Layer 2 of a small transformer language model trained on English Wikipedia (15 layers, counted from 0, width 64).
Take only the direct path to the model's output, skipping the later layers: a vector added to the residual stream pushes a token's score in proportion to its dot product with that token's output vector.

Output vectors of the tokens that the questions are about. A number n stands for (n - 128) times 0.013.
"in": 131, 100, 84, 159, 110, 115, 192, 94, 144, 137, 124, 107, 115, 166, 92, 139, 130, 130, 142, 88, 83, 124, 126, 91, 184, 135, 74, 114, 147, 169, 172, 129, 108, 108, 142, 119, 157, 118, 184, 132, 176, 115, 156, 72, 142, 123, 110, 143, 150, 147, 106, 133, 88, 109, 97, 128, 116, 104, 155, 161, 173, 96, 107, 171
"f": 175, 101, 147, 109, 143, 146, 215, 167, 163, 106, 107, 83, 113, 154, 97, 192, 159, 128, 98, 110, 176, 131, 67, 143, 97, 167, 118, 173, 105, 46, 124, 129, 102, 111, 112, 86, 143, 126, 134, 125, 136, 133, 103, 107, 108, 145, 123, 183, 106, 153, 141, 113, 80, 140, 132, 144, 107, 154, 180, 143, 166, 64, 112, 91
"ian": 181, 178, 132, 203, 88, 99, 129, 99, 135, 121, 137, 120, 165, 185, 96, 107, 85, 108, 196, 184, 154, 72, 83, 100, 133, 141, 174, 102, 132, 162, 159, 160, 133, 141, 136, 169, 113, 124, 87, 59, 81, 120, 116, 140, 146, 104, 108, 181, 120, 121, 68, 151, 107, 127, 139, 164, 74, 147, 137, 98, 80, 186, 51, 146
"ound": 118, 44, 142, 175, 76, 90, 113, 119, 132, 166, 42, 110, 106, 177, 146, 116, 181, 124, 135, 112, 113, 112, 179, 160, 111, 200, 156, 96, 5, 184, 121, 140, 132, 144, 162, 131, 172, 155, 124, 41, 135, 109, 136, 130, 141, 189, 119, 167, 179, 109, 91, 132, 104, 106, 160, 190, 135, 119, 77, 118, 121, 107, 120, 136
"ran": 194, 116, 140, 84, 95, 96, 112, 161, 34, 117, 127, 160, 128, 144, 138, 151, 83, 181, 166, 107, 65, 27, 129, 151, 152, 112, 122, 98, 84, 171, 114, 124, 140, 126, 162, 81, 145, 169, 140, 104, 115, 109, 184, 147, 131, 172, 126, 163, 86, 166, 101, 126, 141, 106, 151, 167, 166, 148, 140, 100, 99, 111, 129, 154
"res": 135, 127, 121, 146, 70, 114, 123, 170, 50, 157, 177, 152, 132, 116, 105, 101, 80, 131, 110, 154, 126, 95, 104, 150, 90, 76, 163, 43, 72, 132, 150, 167, 146, 137, 87, 118, 166, 156, 165, 79, 175, 107, 134, 182, 96, 141, 141, 177, 149, 200, 68, 137, 94, 142, 147, 172, 164, 68, 157, 134, 169, 92, 120, 135
"im": 143, 36, 71, 111, 108, 105, 148, 173, 134, 108, 102, 172, 162, 129, 91, 166, 141, 155, 158, 140, 75, 170, 74, 84, 151, 106, 122, 156, 135, 121, 161, 89, 185, 130, 121, 149, 135, 188, 105, 134, 99, 152, 106, 87, 198, 161, 132, 69, 94, 127, 92, 124, 133, 93, 155, 137, 151, 143, 147, 110, 149, 114, 103, 175
"ic": 160, 129, 138, 158, 110, 83, 164, 107, 137, 84, 130, 147, 183, 179, 95, 142, 162, 119, 183, 83, 102, 137, 126, 91, 76, 92, 114, 167, 150, 175, 97, 139, 132, 111, 144, 157, 140, 129, 166, 125, 126, 111, 106, 138, 104, 48, 119, 119, 153, 175, 44, 117, 109, 152, 110, 122, 95, 139, 127, 115, 202, 154, 127, 118
"ical": 169, 113, 85, 132, 150, 120, 118, 117, 157, 66, 146, 90, 204, 208, 144, 148, 149, 73, 179, 109, 154, 120, 102, 89, 108, 95, 151, 142, 126, 103, 62, 174, 149, 129, 124, 142, 93, 133, 88, 30, 135, 136, 144, 185, 71, 51, 160, 166, 164, 216, 42, 111, 43, 172, 182, 129, 129, 183, 150, 80, 168, 182, 88, 118
"ight": 113, 122, 158, 197, 67, 160, 94, 193, 122, 156, 60, 78, 145, 204, 121, 163, 162, 166, 174, 124, 80, 115, 113, 193, 126, 113, 201, 146, 98, 121, 160, 50, 67, 125, 105, 196, 147, 141, 123, 103, 161, 124, 102, 124, 115, 170, 144, 106, 146, 169, 88, 104, 29, 72, 115, 104, 146, 162, 116, 56, 144, 131, 130, 131
"end": 144, 126, 126, 61, 71, 127, 148, 127, 162, 102, 85, 155, 125, 207, 131, 144, 108, 136, 92, 95, 140, 137, 171, 147, 137, 126, 166, 137, 97, 161, 140, 183, 145, 133, 115, 124, 136, 153, 139, 113, 144, 105, 150, 30, 117, 152, 146, 109, 158, 133, 89, 151, 62, 107, 127, 110, 180, 135, 173, 54, 166, 139, 96, 89
"us": 207, 112, 150, 169, 134, 113, 114, 90, 110, 129, 147, 94, 137, 114, 172, 150, 139, 101, 88, 111, 97, 140, 106, 154, 148, 129, 152, 118, 47, 172, 182, 122, 122, 138, 140, 115, 141, 133, 153, 115, 53, 152, 105, 121, 155, 97, 128, 92, 152, 102, 71, 122, 77, 127, 148, 127, 160, 156, 139, 118, 160, 117, 117, 189
"ot": 151, 100, 76, 166, 167, 115, 67, 114, 133, 133, 134, 174, 132, 175, 124, 184, 176, 133, 103, 160, 62, 69, 168, 138, 134, 146, 132, 112, 148, 162, 160, 131, 60, 119, 99, 190, 124, 165, 153, 147, 102, 127, 165, 114, 77, 102, 137, 117, 87, 86, 100, 137, 40, 153, 145, 85, 163, 98, 151, 156, 181, 165, 77, 90
"*": 124, 173, 135, 152, 170, 135, 134, 173, 105, 188, 137, 154, 166, 96, 130, 124, 100, 126, 161, 162, 119, 180, 113, 98, 139, 125, 112, 121, 107, 71, 99, 113, 133, 157, 93, 118, 137, 130, 106, 105, 97, 84, 159, 109, 87, 112, 140, 89, 127, 155, 132, 107, 73, 117, 128, 200, 89, 134, 142, 83, 153, 165, 164, 122
"ed": 137, 90, 164, 147, 105, 112, 144, 119, 88, 103, 109, 103, 112, 136, 136, 111, 126, 77, 185, 88, 167, 172, 201, 158, 137, 73, 168, 174, 122, 117, 134, 77, 67, 85, 147, 115, 134, 160, 164, 87, 73, 140, 184, 106, 153, 149, 150, 104, 132, 112, 120, 132, 185, 115, 130, 72, 160, 93, 147, 107, 186, 109, 149, 133
"z": 186, 85, 96, 128, 111, 151, 98, 119, 125, 94, 77, 143, 140, 116, 200, 199, 75, 117, 73, 140, 129, 108, 110, 149, 136, 133, 131, 161, 173, 95, 134, 102, 125, 128, 139, 162, 89, 147, 148, 149, 82, 143, 159, 168, 157, 102, 141, 104, 113, 163, 137, 125, 107, 67, 125, 97, 153, 179, 136, 67, 150, 88, 161, 145
"an": 165, 178, 143, 158, 136, 120, 109, 94, 126, 131, 76, 50, 93, 170, 131, 135, 109, 140, 171, 115, 157, 89, 74, 126, 152, 170, 100, 133, 177, 172, 166, 130, 64, 95, 114, 101, 162, 148, 165, 106, 95, 127, 160, 166, 120, 134, 109, 94, 95, 162, 99, 149, 92, 124, 143, 97, 140, 156, 131, 168, 108, 122, 110, 139
"r": 172, 98, 163, 70, 138, 102, 134, 153, 89, 84, 88, 174, 92, 133, 81, 114, 100, 127, 114, 93, 130, 126, 134, 107, 130, 105, 114, 88, 101, 185, 139, 171, 171, 120, 148, 70, 157, 172, 168, 124, 136, 130, 162, 118, 141, 119, 101, 134, 86, 152, 134, 125, 131, 190, 191, 157, 105, 117, 120, 165, 158, 89, 136, 114
"ial": 161, 163, 116, 114, 164, 114, 154, 135, 101, 40, 173, 83, 163, 156, 174, 115, 133, 82, 243, 129, 130, 106, 162, 62, 130, 89, 157, 152, 143, 107, 88, 147, 63, 133, 153, 165, 159, 167, 78, 85, 109, 126, 165, 176, 119, 97, 141, 167, 107, 160, 58, 147, 50, 174, 241, 189, 147, 94, 85, 35, 87, 144, 62, 125
"ord": 195, 125, 191, 119, 159, 137, 111, 195, 61, 118, 73, 185, 139, 161, 110, 180, 182, 161, 173, 78, 93, 168, 156, 140, 143, 126, 128, 156, 55, 126, 158, 159, 136, 120, 70, 158, 86, 99, 119, 88, 70, 105, 191, 123, 140, 194, 121, 110, 199, 120, 88, 89, 107, 109, 121, 149, 88, 118, 151, 101, 176, 68, 86, 32
"q": 114, 134, 175, 102, 134, 146, 116, 139, 126, 183, 192, 89, 151, 98, 194, 179, 126, 152, 179, 176, 126, 84, 105, 105, 129, 139, 136, 140, 142, 105, 107, 66, 163, 151, 89, 179, 135, 169, 62, 97, 156, 137, 134, 78, 61, 130, 133, 114, 116, 164, 113, 120, 83, 113, 172, 191, 127, 84, 96, 102, 108, 81, 114, 130
"ust": 163, 92, 117, 184, 113, 145, 119, 173, 87, 211, 116, 173, 74, 211, 166, 168, 67, 129, 115, 147, 136, 151, 127, 103, 183, 139, 235, 125, 103, 160, 149, 169, 118, 128, 61, 132, 161, 166, 90, 136, 140, 139, 103, 118, 135, 133, 149, 122, 146, 109, 77, 113, 76, 103, 113, 67, 59, 152, 86, 93, 103, 101, 63, 147
"n": 158, 116, 110, 119, 111, 95, 105, 85, 129, 70, 100, 168, 179, 167, 145, 145, 123, 137, 80, 112, 79, 168, 88, 114, 163, 96, 138, 191, 153, 150, 144, 125, 66, 150, 58, 89, 153, 147, 130, 133, 122, 143, 122, 123, 112, 140, 115, 172, 114, 170, 152, 126, 100, 164, 212, 88, 82, 86, 178, 102, 119, 125, 145, 197

Each question shows what one neuron of this layer's MLP adds at an activation of 1. A number n stands for (n - 128) times 0.0066.

n1: 112, 104, 97, 95, 135, 127, 132, 134, 102, 122, 111, 137, 122, 148, 153, 121, 155, 102, 136, 157, 104, 164, 132, 143, 134, 102, 109, 109, 116, 130, 138, 151, 129, 87, 131, 121, 123, 125, 129, 131, 119, 157, 138, 148, 113, 183, 138, 111, 143, 121, 112, 134, 148, 152, 141, 127, 132, 107, 129, 138, 106, 133, 131, 127
Which of these tokens does it push up most? "ord"

n177: 137, 134, 161, 147, 120, 127, 121, 113, 124, 107, 180, 139, 118, 108, 98, 110, 144, 132, 86, 114, 149, 110, 95, 157, 141, 126, 171, 127, 119, 129, 123, 133, 127, 139, 133, 162, 170, 113, 93, 141, 123, 121, 143, 166, 109, 122, 161, 139, 124, 126, 140, 94, 104, 108, 112, 127, 150, 93, 135, 130, 92, 109, 129, 155
Which of these tokens does it push down most? "im"

n167: 106, 122, 166, 121, 122, 96, 129, 156, 76, 97, 97, 54, 127, 103, 81, 136, 156, 173, 154, 109, 148, 203, 79, 58, 150, 70, 117, 109, 124, 132, 152, 98, 111, 163, 98, 158, 158, 137, 154, 150, 136, 141, 112, 99, 178, 116, 166, 158, 110, 191, 135, 145, 117, 153, 112, 116, 114, 126, 161, 174, 125, 121, 86, 136
Which of these tokens does it push up most? "im"

n20: 125, 130, 112, 147, 136, 132, 151, 127, 108, 125, 116, 129, 154, 104, 134, 106, 125, 160, 102, 130, 120, 107, 150, 100, 119, 158, 145, 127, 118, 128, 102, 99, 139, 142, 110, 149, 152, 123, 136, 148, 128, 97, 154, 116, 149, 145, 105, 134, 115, 120, 123, 116, 124, 140, 154, 106, 122, 115, 135, 128, 131, 150, 124, 119
Which of these tokens does it push up most? "ot"

n238: 99, 126, 121, 106, 104, 146, 122, 155, 101, 125, 91, 170, 113, 172, 132, 104, 126, 111, 127, 119, 155, 116, 123, 134, 124, 135, 127, 149, 122, 126, 121, 149, 134, 145, 153, 130, 138, 76, 132, 119, 115, 72, 129, 152, 150, 138, 105, 127, 127, 104, 130, 162, 109, 153, 145, 158, 137, 122, 123, 157, 125, 137, 113, 145
Which two tokens does it push up most, strongest first? "ound", "r"

n248: 118, 137, 93, 95, 162, 146, 137, 156, 95, 105, 118, 116, 104, 127, 164, 141, 112, 173, 122, 142, 121, 109, 150, 129, 123, 122, 152, 138, 147, 95, 104, 96, 111, 134, 84, 99, 142, 120, 135, 112, 119, 110, 139, 131, 147, 149, 124, 125, 129, 158, 133, 142, 172, 152, 135, 124, 124, 111, 131, 95, 170, 156, 91, 106
Which of these tokens does it push up most? "ial"

n82: 83, 115, 100, 150, 131, 80, 102, 165, 148, 126, 135, 130, 137, 136, 119, 125, 151, 155, 57, 112, 135, 103, 138, 112, 124, 115, 151, 164, 154, 135, 94, 148, 160, 148, 107, 142, 134, 144, 161, 100, 116, 123, 103, 155, 119, 144, 133, 155, 118, 108, 130, 186, 118, 145, 116, 110, 127, 136, 99, 110, 121, 152, 117, 118
Which of these tokens does it push up most? "ot"

n237: 153, 86, 105, 114, 146, 176, 96, 144, 30, 158, 95, 150, 156, 122, 80, 136, 55, 160, 122, 136, 159, 103, 117, 101, 106, 170, 175, 143, 138, 100, 128, 113, 91, 160, 145, 83, 122, 130, 139, 127, 141, 101, 162, 105, 136, 152, 114, 135, 154, 135, 135, 117, 96, 172, 175, 149, 134, 103, 142, 96, 157, 106, 144, 134
Which of these tokens does it push down most? "ic"

n43: 122, 156, 122, 119, 130, 102, 132, 118, 127, 110, 96, 144, 123, 152, 144, 146, 110, 144, 110, 138, 127, 101, 139, 121, 135, 170, 116, 102, 104, 149, 151, 139, 130, 121, 127, 155, 101, 125, 115, 94, 124, 111, 141, 135, 110, 113, 128, 165, 116, 123, 138, 100, 129, 139, 139, 134, 124, 182, 135, 148, 139, 153, 92, 122
Which of these tokens does it push down most? "ed"

n235: 130, 117, 115, 130, 140, 143, 150, 108, 136, 142, 86, 148, 135, 100, 136, 169, 108, 140, 119, 167, 135, 110, 120, 130, 129, 131, 135, 114, 108, 127, 178, 106, 101, 112, 102, 120, 109, 120, 148, 100, 127, 120, 181, 120, 96, 113, 142, 117, 161, 157, 150, 78, 148, 157, 135, 102, 105, 176, 132, 116, 132, 134, 106, 148
Which of these tokens does it push down most? "ial"

n151: 117, 115, 80, 111, 78, 160, 111, 111, 116, 131, 138, 169, 108, 95, 103, 140, 107, 147, 155, 124, 112, 85, 148, 142, 147, 136, 130, 114, 107, 122, 136, 134, 172, 189, 111, 185, 142, 121, 148, 124, 136, 150, 151, 113, 126, 160, 149, 137, 181, 156, 157, 106, 86, 83, 107, 95, 175, 108, 187, 93, 102, 74, 110, 143
Which of these tokens does it push down most? "ic"

n112: 166, 140, 89, 92, 127, 122, 165, 124, 173, 85, 108, 118, 126, 122, 145, 177, 126, 153, 90, 157, 114, 115, 84, 155, 168, 125, 153, 130, 127, 146, 104, 159, 93, 77, 108, 142, 134, 117, 73, 130, 124, 121, 134, 145, 157, 132, 106, 136, 128, 83, 128, 95, 155, 180, 157, 126, 125, 135, 131, 106, 124, 122, 154, 121
Which of these tokens does it push up most? "n"

n115: 88, 141, 122, 113, 142, 145, 107, 125, 113, 126, 111, 129, 104, 125, 141, 72, 144, 87, 104, 125, 125, 121, 130, 142, 143, 144, 166, 110, 115, 86, 189, 111, 128, 111, 134, 132, 121, 135, 187, 161, 161, 132, 122, 173, 142, 160, 89, 94, 95, 159, 121, 77, 74, 94, 125, 159, 166, 135, 171, 124, 115, 138, 167, 141
Which of these tokens does it push up most? "ight"

n247: 127, 107, 110, 107, 133, 120, 117, 109, 155, 134, 178, 102, 95, 99, 137, 104, 145, 156, 130, 125, 100, 128, 164, 124, 140, 151, 115, 103, 100, 135, 171, 123, 115, 144, 124, 123, 163, 96, 136, 125, 121, 99, 145, 113, 90, 139, 123, 165, 91, 171, 137, 123, 151, 138, 121, 103, 136, 167, 106, 157, 200, 117, 117, 119
Which two tokens does it push up most, strongest first? "in", "ot"

n212: 80, 100, 114, 119, 63, 170, 120, 155, 60, 96, 124, 128, 94, 125, 122, 135, 125, 120, 174, 171, 113, 122, 131, 121, 113, 186, 105, 115, 48, 176, 143, 145, 60, 184, 105, 121, 150, 145, 105, 110, 85, 164, 106, 131, 143, 138, 142, 170, 189, 73, 195, 128, 134, 175, 122, 159, 153, 146, 154, 116, 53, 151, 130, 146
Which of these tokens does it push down most? "ic"

n227: 140, 126, 137, 104, 123, 114, 138, 67, 123, 144, 133, 113, 109, 132, 115, 119, 123, 173, 143, 155, 113, 139, 172, 122, 83, 141, 140, 143, 124, 120, 123, 102, 149, 94, 134, 146, 84, 162, 124, 161, 143, 144, 151, 139, 116, 133, 141, 182, 116, 131, 122, 136, 151, 145, 117, 133, 86, 117, 119, 122, 106, 114, 135, 97
Which of these tokens does it push up most? "q"

n39: 141, 115, 128, 146, 128, 167, 144, 129, 160, 136, 133, 112, 129, 108, 113, 137, 115, 136, 149, 120, 128, 114, 96, 134, 138, 105, 88, 89, 94, 148, 160, 94, 135, 132, 111, 124, 135, 119, 137, 106, 107, 138, 134, 103, 150, 115, 140, 104, 132, 132, 161, 145, 129, 133, 106, 132, 171, 138, 137, 125, 152, 152, 129, 128
Which of these tokens does it push up most? "us"

n83: 161, 127, 81, 78, 145, 161, 114, 100, 69, 113, 108, 79, 143, 99, 126, 133, 124, 150, 123, 108, 128, 122, 112, 108, 179, 135, 169, 150, 118, 105, 131, 135, 117, 135, 135, 151, 165, 139, 118, 139, 80, 127, 111, 130, 124, 131, 124, 140, 149, 167, 139, 110, 110, 173, 135, 115, 162, 151, 171, 144, 164, 157, 110, 64
Which of these tokens does it push down most? "ound"

n8: 107, 117, 154, 115, 152, 101, 136, 119, 129, 149, 82, 132, 110, 149, 123, 141, 90, 116, 153, 139, 97, 128, 127, 122, 136, 158, 118, 135, 83, 104, 135, 148, 136, 125, 143, 134, 151, 109, 132, 118, 149, 142, 153, 158, 112, 129, 113, 140, 108, 117, 165, 125, 140, 119, 171, 108, 98, 151, 125, 137, 143, 139, 92, 118
Which of these tokens does it push up most? "ound"

n15: 151, 118, 115, 122, 124, 88, 129, 164, 212, 141, 106, 102, 106, 122, 145, 112, 129, 148, 79, 157, 127, 179, 177, 90, 125, 75, 95, 137, 141, 161, 142, 146, 150, 141, 119, 150, 126, 120, 150, 101, 108, 134, 158, 89, 145, 75, 112, 146, 105, 98, 107, 105, 153, 99, 172, 120, 132, 151, 75, 116, 134, 154, 140, 144
Which of these tokens does it push up most? "im"

n23: 141, 156, 118, 110, 130, 122, 114, 138, 122, 135, 131, 105, 150, 118, 142, 138, 109, 92, 153, 134, 88, 122, 90, 154, 103, 143, 88, 152, 145, 149, 143, 137, 157, 118, 154, 132, 108, 130, 136, 158, 121, 130, 134, 112, 134, 107, 124, 155, 113, 137, 114, 140, 125, 110, 81, 128, 155, 114, 103, 154, 160, 127, 116, 131
Which of these tokens does it push down most? "ust"

n134: 88, 128, 91, 117, 131, 138, 131, 160, 57, 106, 124, 129, 102, 128, 80, 130, 122, 163, 136, 152, 134, 149, 133, 81, 138, 140, 100, 96, 109, 116, 118, 162, 125, 150, 112, 105, 156, 145, 91, 138, 132, 131, 126, 137, 138, 127, 150, 164, 147, 92, 123, 153, 160, 161, 105, 155, 161, 111, 117, 152, 112, 148, 132, 148
Which of these tokens does it push up most? "res"

n155: 137, 136, 142, 146, 73, 91, 134, 64, 183, 133, 119, 148, 100, 137, 144, 139, 134, 128, 136, 105, 83, 124, 110, 161, 167, 117, 127, 147, 139, 146, 103, 146, 118, 127, 171, 134, 133, 112, 119, 164, 188, 98, 99, 134, 124, 87, 113, 98, 89, 99, 100, 143, 149, 131, 159, 114, 111, 147, 169, 153, 126, 167, 119, 112
Which of these tokens does it push up most? "ic"

n85: 159, 177, 90, 148, 150, 130, 138, 120, 86, 131, 150, 104, 98, 123, 154, 115, 122, 146, 97, 84, 168, 150, 138, 138, 154, 108, 113, 88, 122, 142, 75, 124, 133, 100, 106, 137, 167, 110, 191, 98, 138, 103, 143, 103, 128, 107, 156, 91, 98, 113, 168, 131, 160, 162, 159, 83, 118, 130, 80, 122, 154, 180, 138, 162
Which of these tokens does it push up most? "ed"

n253: 109, 133, 150, 79, 76, 113, 126, 142, 128, 94, 129, 89, 95, 115, 154, 125, 137, 139, 94, 162, 138, 129, 162, 140, 92, 147, 116, 128, 125, 128, 162, 128, 170, 119, 139, 104, 145, 114, 67, 138, 151, 113, 108, 117, 101, 82, 156, 118, 167, 117, 110, 100, 183, 140, 154, 143, 176, 127, 170, 125, 156, 113, 140, 145
Which of these tokens does it push up most? "end"

n19: 99, 123, 125, 125, 125, 129, 151, 117, 148, 125, 97, 137, 136, 114, 140, 116, 152, 127, 126, 117, 153, 151, 122, 139, 121, 80, 192, 134, 143, 110, 189, 107, 127, 93, 87, 105, 141, 109, 125, 148, 127, 110, 89, 120, 185, 135, 129, 142, 100, 151, 150, 142, 145, 120, 131, 113, 128, 116, 146, 113, 155, 119, 123, 78
Which of these tokens does it push up most? "ed"

n29: 95, 139, 146, 117, 130, 165, 140, 153, 81, 157, 90, 152, 151, 93, 81, 105, 138, 128, 155, 218, 122, 84, 135, 111, 184, 132, 95, 115, 139, 110, 72, 139, 131, 209, 133, 100, 122, 80, 152, 100, 144, 126, 106, 127, 134, 166, 184, 75, 129, 143, 156, 138, 103, 102, 98, 147, 89, 137, 159, 129, 157, 138, 115, 103
Which two tokens does it push up most, strongest first? "*", "ord"

n11: 128, 108, 117, 102, 138, 216, 68, 120, 92, 99, 97, 102, 137, 165, 94, 161, 111, 141, 121, 88, 111, 125, 206, 117, 165, 116, 137, 124, 131, 113, 95, 138, 75, 137, 106, 102, 124, 120, 118, 73, 174, 94, 106, 155, 111, 146, 156, 91, 125, 117, 129, 101, 169, 154, 126, 134, 144, 157, 181, 130, 209, 165, 175, 73
Which of these tokens does it push down most? "ian"

n131: 111, 154, 143, 171, 138, 89, 158, 135, 99, 187, 103, 116, 138, 102, 155, 131, 156, 77, 119, 106, 84, 134, 116, 140, 100, 106, 166, 97, 77, 160, 141, 90, 101, 86, 127, 108, 159, 104, 123, 160, 127, 94, 131, 131, 166, 124, 123, 135, 114, 166, 94, 115, 160, 146, 135, 101, 130, 151, 170, 150, 150, 112, 140, 155
Which of these tokens does it push up most? "us"

n98: 84, 157, 110, 95, 149, 134, 135, 112, 83, 137, 146, 133, 99, 120, 127, 152, 128, 130, 121, 129, 146, 122, 110, 111, 188, 144, 148, 130, 102, 75, 136, 128, 115, 150, 138, 125, 125, 97, 144, 152, 123, 141, 105, 97, 121, 112, 139, 121, 157, 133, 88, 154, 146, 146, 101, 134, 141, 120, 114, 113, 127, 139, 159, 172
Which of these tokens does it push up most? "*"

n68: 144, 132, 68, 161, 111, 131, 140, 122, 146, 93, 104, 140, 161, 104, 147, 122, 92, 146, 116, 160, 105, 162, 121, 103, 121, 176, 153, 125, 158, 125, 126, 132, 167, 52, 159, 146, 148, 104, 79, 128, 151, 109, 157, 164, 151, 110, 138, 150, 160, 118, 104, 108, 121, 137, 102, 112, 155, 109, 132, 77, 71, 141, 173, 117
Which of these tokens does it push up most? "z"

n53: 159, 123, 97, 144, 110, 93, 106, 151, 112, 148, 139, 155, 139, 119, 158, 137, 110, 108, 97, 125, 121, 95, 124, 134, 122, 122, 128, 122, 141, 112, 118, 139, 154, 136, 104, 116, 127, 132, 124, 155, 103, 110, 143, 105, 149, 118, 144, 147, 142, 137, 113, 112, 109, 133, 113, 144, 166, 65, 142, 139, 160, 148, 141, 125
Which of these tokens does it push up most? "res"

n3: 142, 149, 190, 114, 109, 142, 124, 132, 144, 130, 113, 105, 132, 148, 155, 100, 92, 151, 165, 115, 131, 127, 149, 128, 113, 145, 130, 141, 123, 138, 105, 120, 113, 158, 119, 131, 127, 148, 110, 102, 130, 113, 99, 87, 123, 146, 118, 98, 143, 132, 142, 108, 142, 118, 157, 105, 119, 108, 92, 134, 150, 110, 161, 166
Which of these tokens does it push down most? "ot"

n18: 153, 133, 128, 137, 129, 158, 154, 132, 136, 123, 137, 104, 115, 92, 164, 141, 106, 100, 105, 71, 130, 99, 151, 109, 130, 167, 146, 112, 146, 112, 130, 119, 101, 123, 127, 105, 124, 145, 96, 112, 146, 147, 148, 94, 100, 128, 132, 115, 138, 175, 154, 123, 141, 138, 134, 167, 130, 120, 119, 110, 121, 141, 130, 147
Which two tokens does it push up most, strongest first? "q", "ial"

n217: 131, 89, 165, 122, 100, 182, 165, 188, 174, 122, 118, 109, 138, 144, 123, 42, 103, 31, 115, 134, 153, 123, 176, 132, 93, 113, 94, 145, 112, 170, 106, 147, 122, 130, 104, 104, 140, 149, 137, 155, 125, 122, 129, 113, 93, 132, 110, 168, 158, 161, 160, 125, 139, 39, 142, 127, 106, 153, 174, 127, 104, 60, 134, 153
Which of these tokens does it push down most? "ot"

n203: 127, 113, 151, 134, 105, 160, 135, 149, 124, 112, 145, 125, 161, 128, 96, 98, 145, 116, 131, 127, 157, 155, 119, 152, 120, 98, 115, 147, 135, 153, 100, 120, 155, 132, 132, 133, 100, 120, 145, 123, 127, 132, 155, 133, 127, 132, 142, 122, 124, 112, 136, 133, 124, 117, 93, 114, 106, 116, 119, 112, 111, 95, 139, 130
Which two tokens does it push up most, strongest first? "ed", "ord"

n54: 155, 118, 147, 144, 155, 109, 145, 170, 146, 147, 129, 171, 87, 151, 121, 122, 138, 138, 128, 116, 146, 125, 102, 132, 96, 106, 113, 158, 135, 106, 132, 90, 139, 120, 106, 124, 114, 122, 145, 100, 101, 134, 124, 117, 165, 129, 119, 89, 132, 149, 137, 113, 120, 134, 125, 128, 116, 110, 138, 146, 118, 143, 126, 124
Which of these tokens does it push down most? "ial"

n113: 122, 127, 122, 118, 121, 105, 140, 153, 131, 109, 140, 126, 107, 182, 115, 106, 116, 129, 129, 128, 110, 146, 114, 136, 128, 128, 125, 111, 123, 137, 129, 119, 119, 129, 146, 114, 129, 145, 101, 102, 105, 138, 145, 132, 152, 93, 146, 157, 108, 119, 144, 178, 130, 129, 117, 149, 91, 142, 128, 133, 116, 133, 125, 142
Which of these tokens does it push up most? "ian"

n233: 136, 108, 137, 165, 108, 97, 130, 137, 163, 130, 140, 114, 168, 120, 120, 151, 122, 128, 65, 106, 120, 146, 129, 178, 122, 142, 149, 136, 139, 96, 137, 174, 124, 139, 113, 147, 135, 145, 106, 161, 93, 124, 103, 162, 126, 109, 126, 133, 95, 127, 102, 100, 119, 119, 154, 93, 158, 126, 142, 60, 151, 125, 160, 116
Which of these tokens does it push up most? "z"

n207: 211, 154, 146, 146, 142, 167, 102, 127, 150, 114, 165, 92, 115, 148, 117, 73, 83, 51, 167, 149, 85, 134, 124, 159, 110, 91, 142, 155, 119, 90, 137, 80, 143, 148, 74, 102, 158, 78, 201, 130, 28, 174, 76, 130, 142, 126, 88, 129, 173, 154, 159, 72, 115, 131, 109, 149, 147, 88, 198, 169, 132, 136, 127, 143
Which of these tokens does it push up most? "us"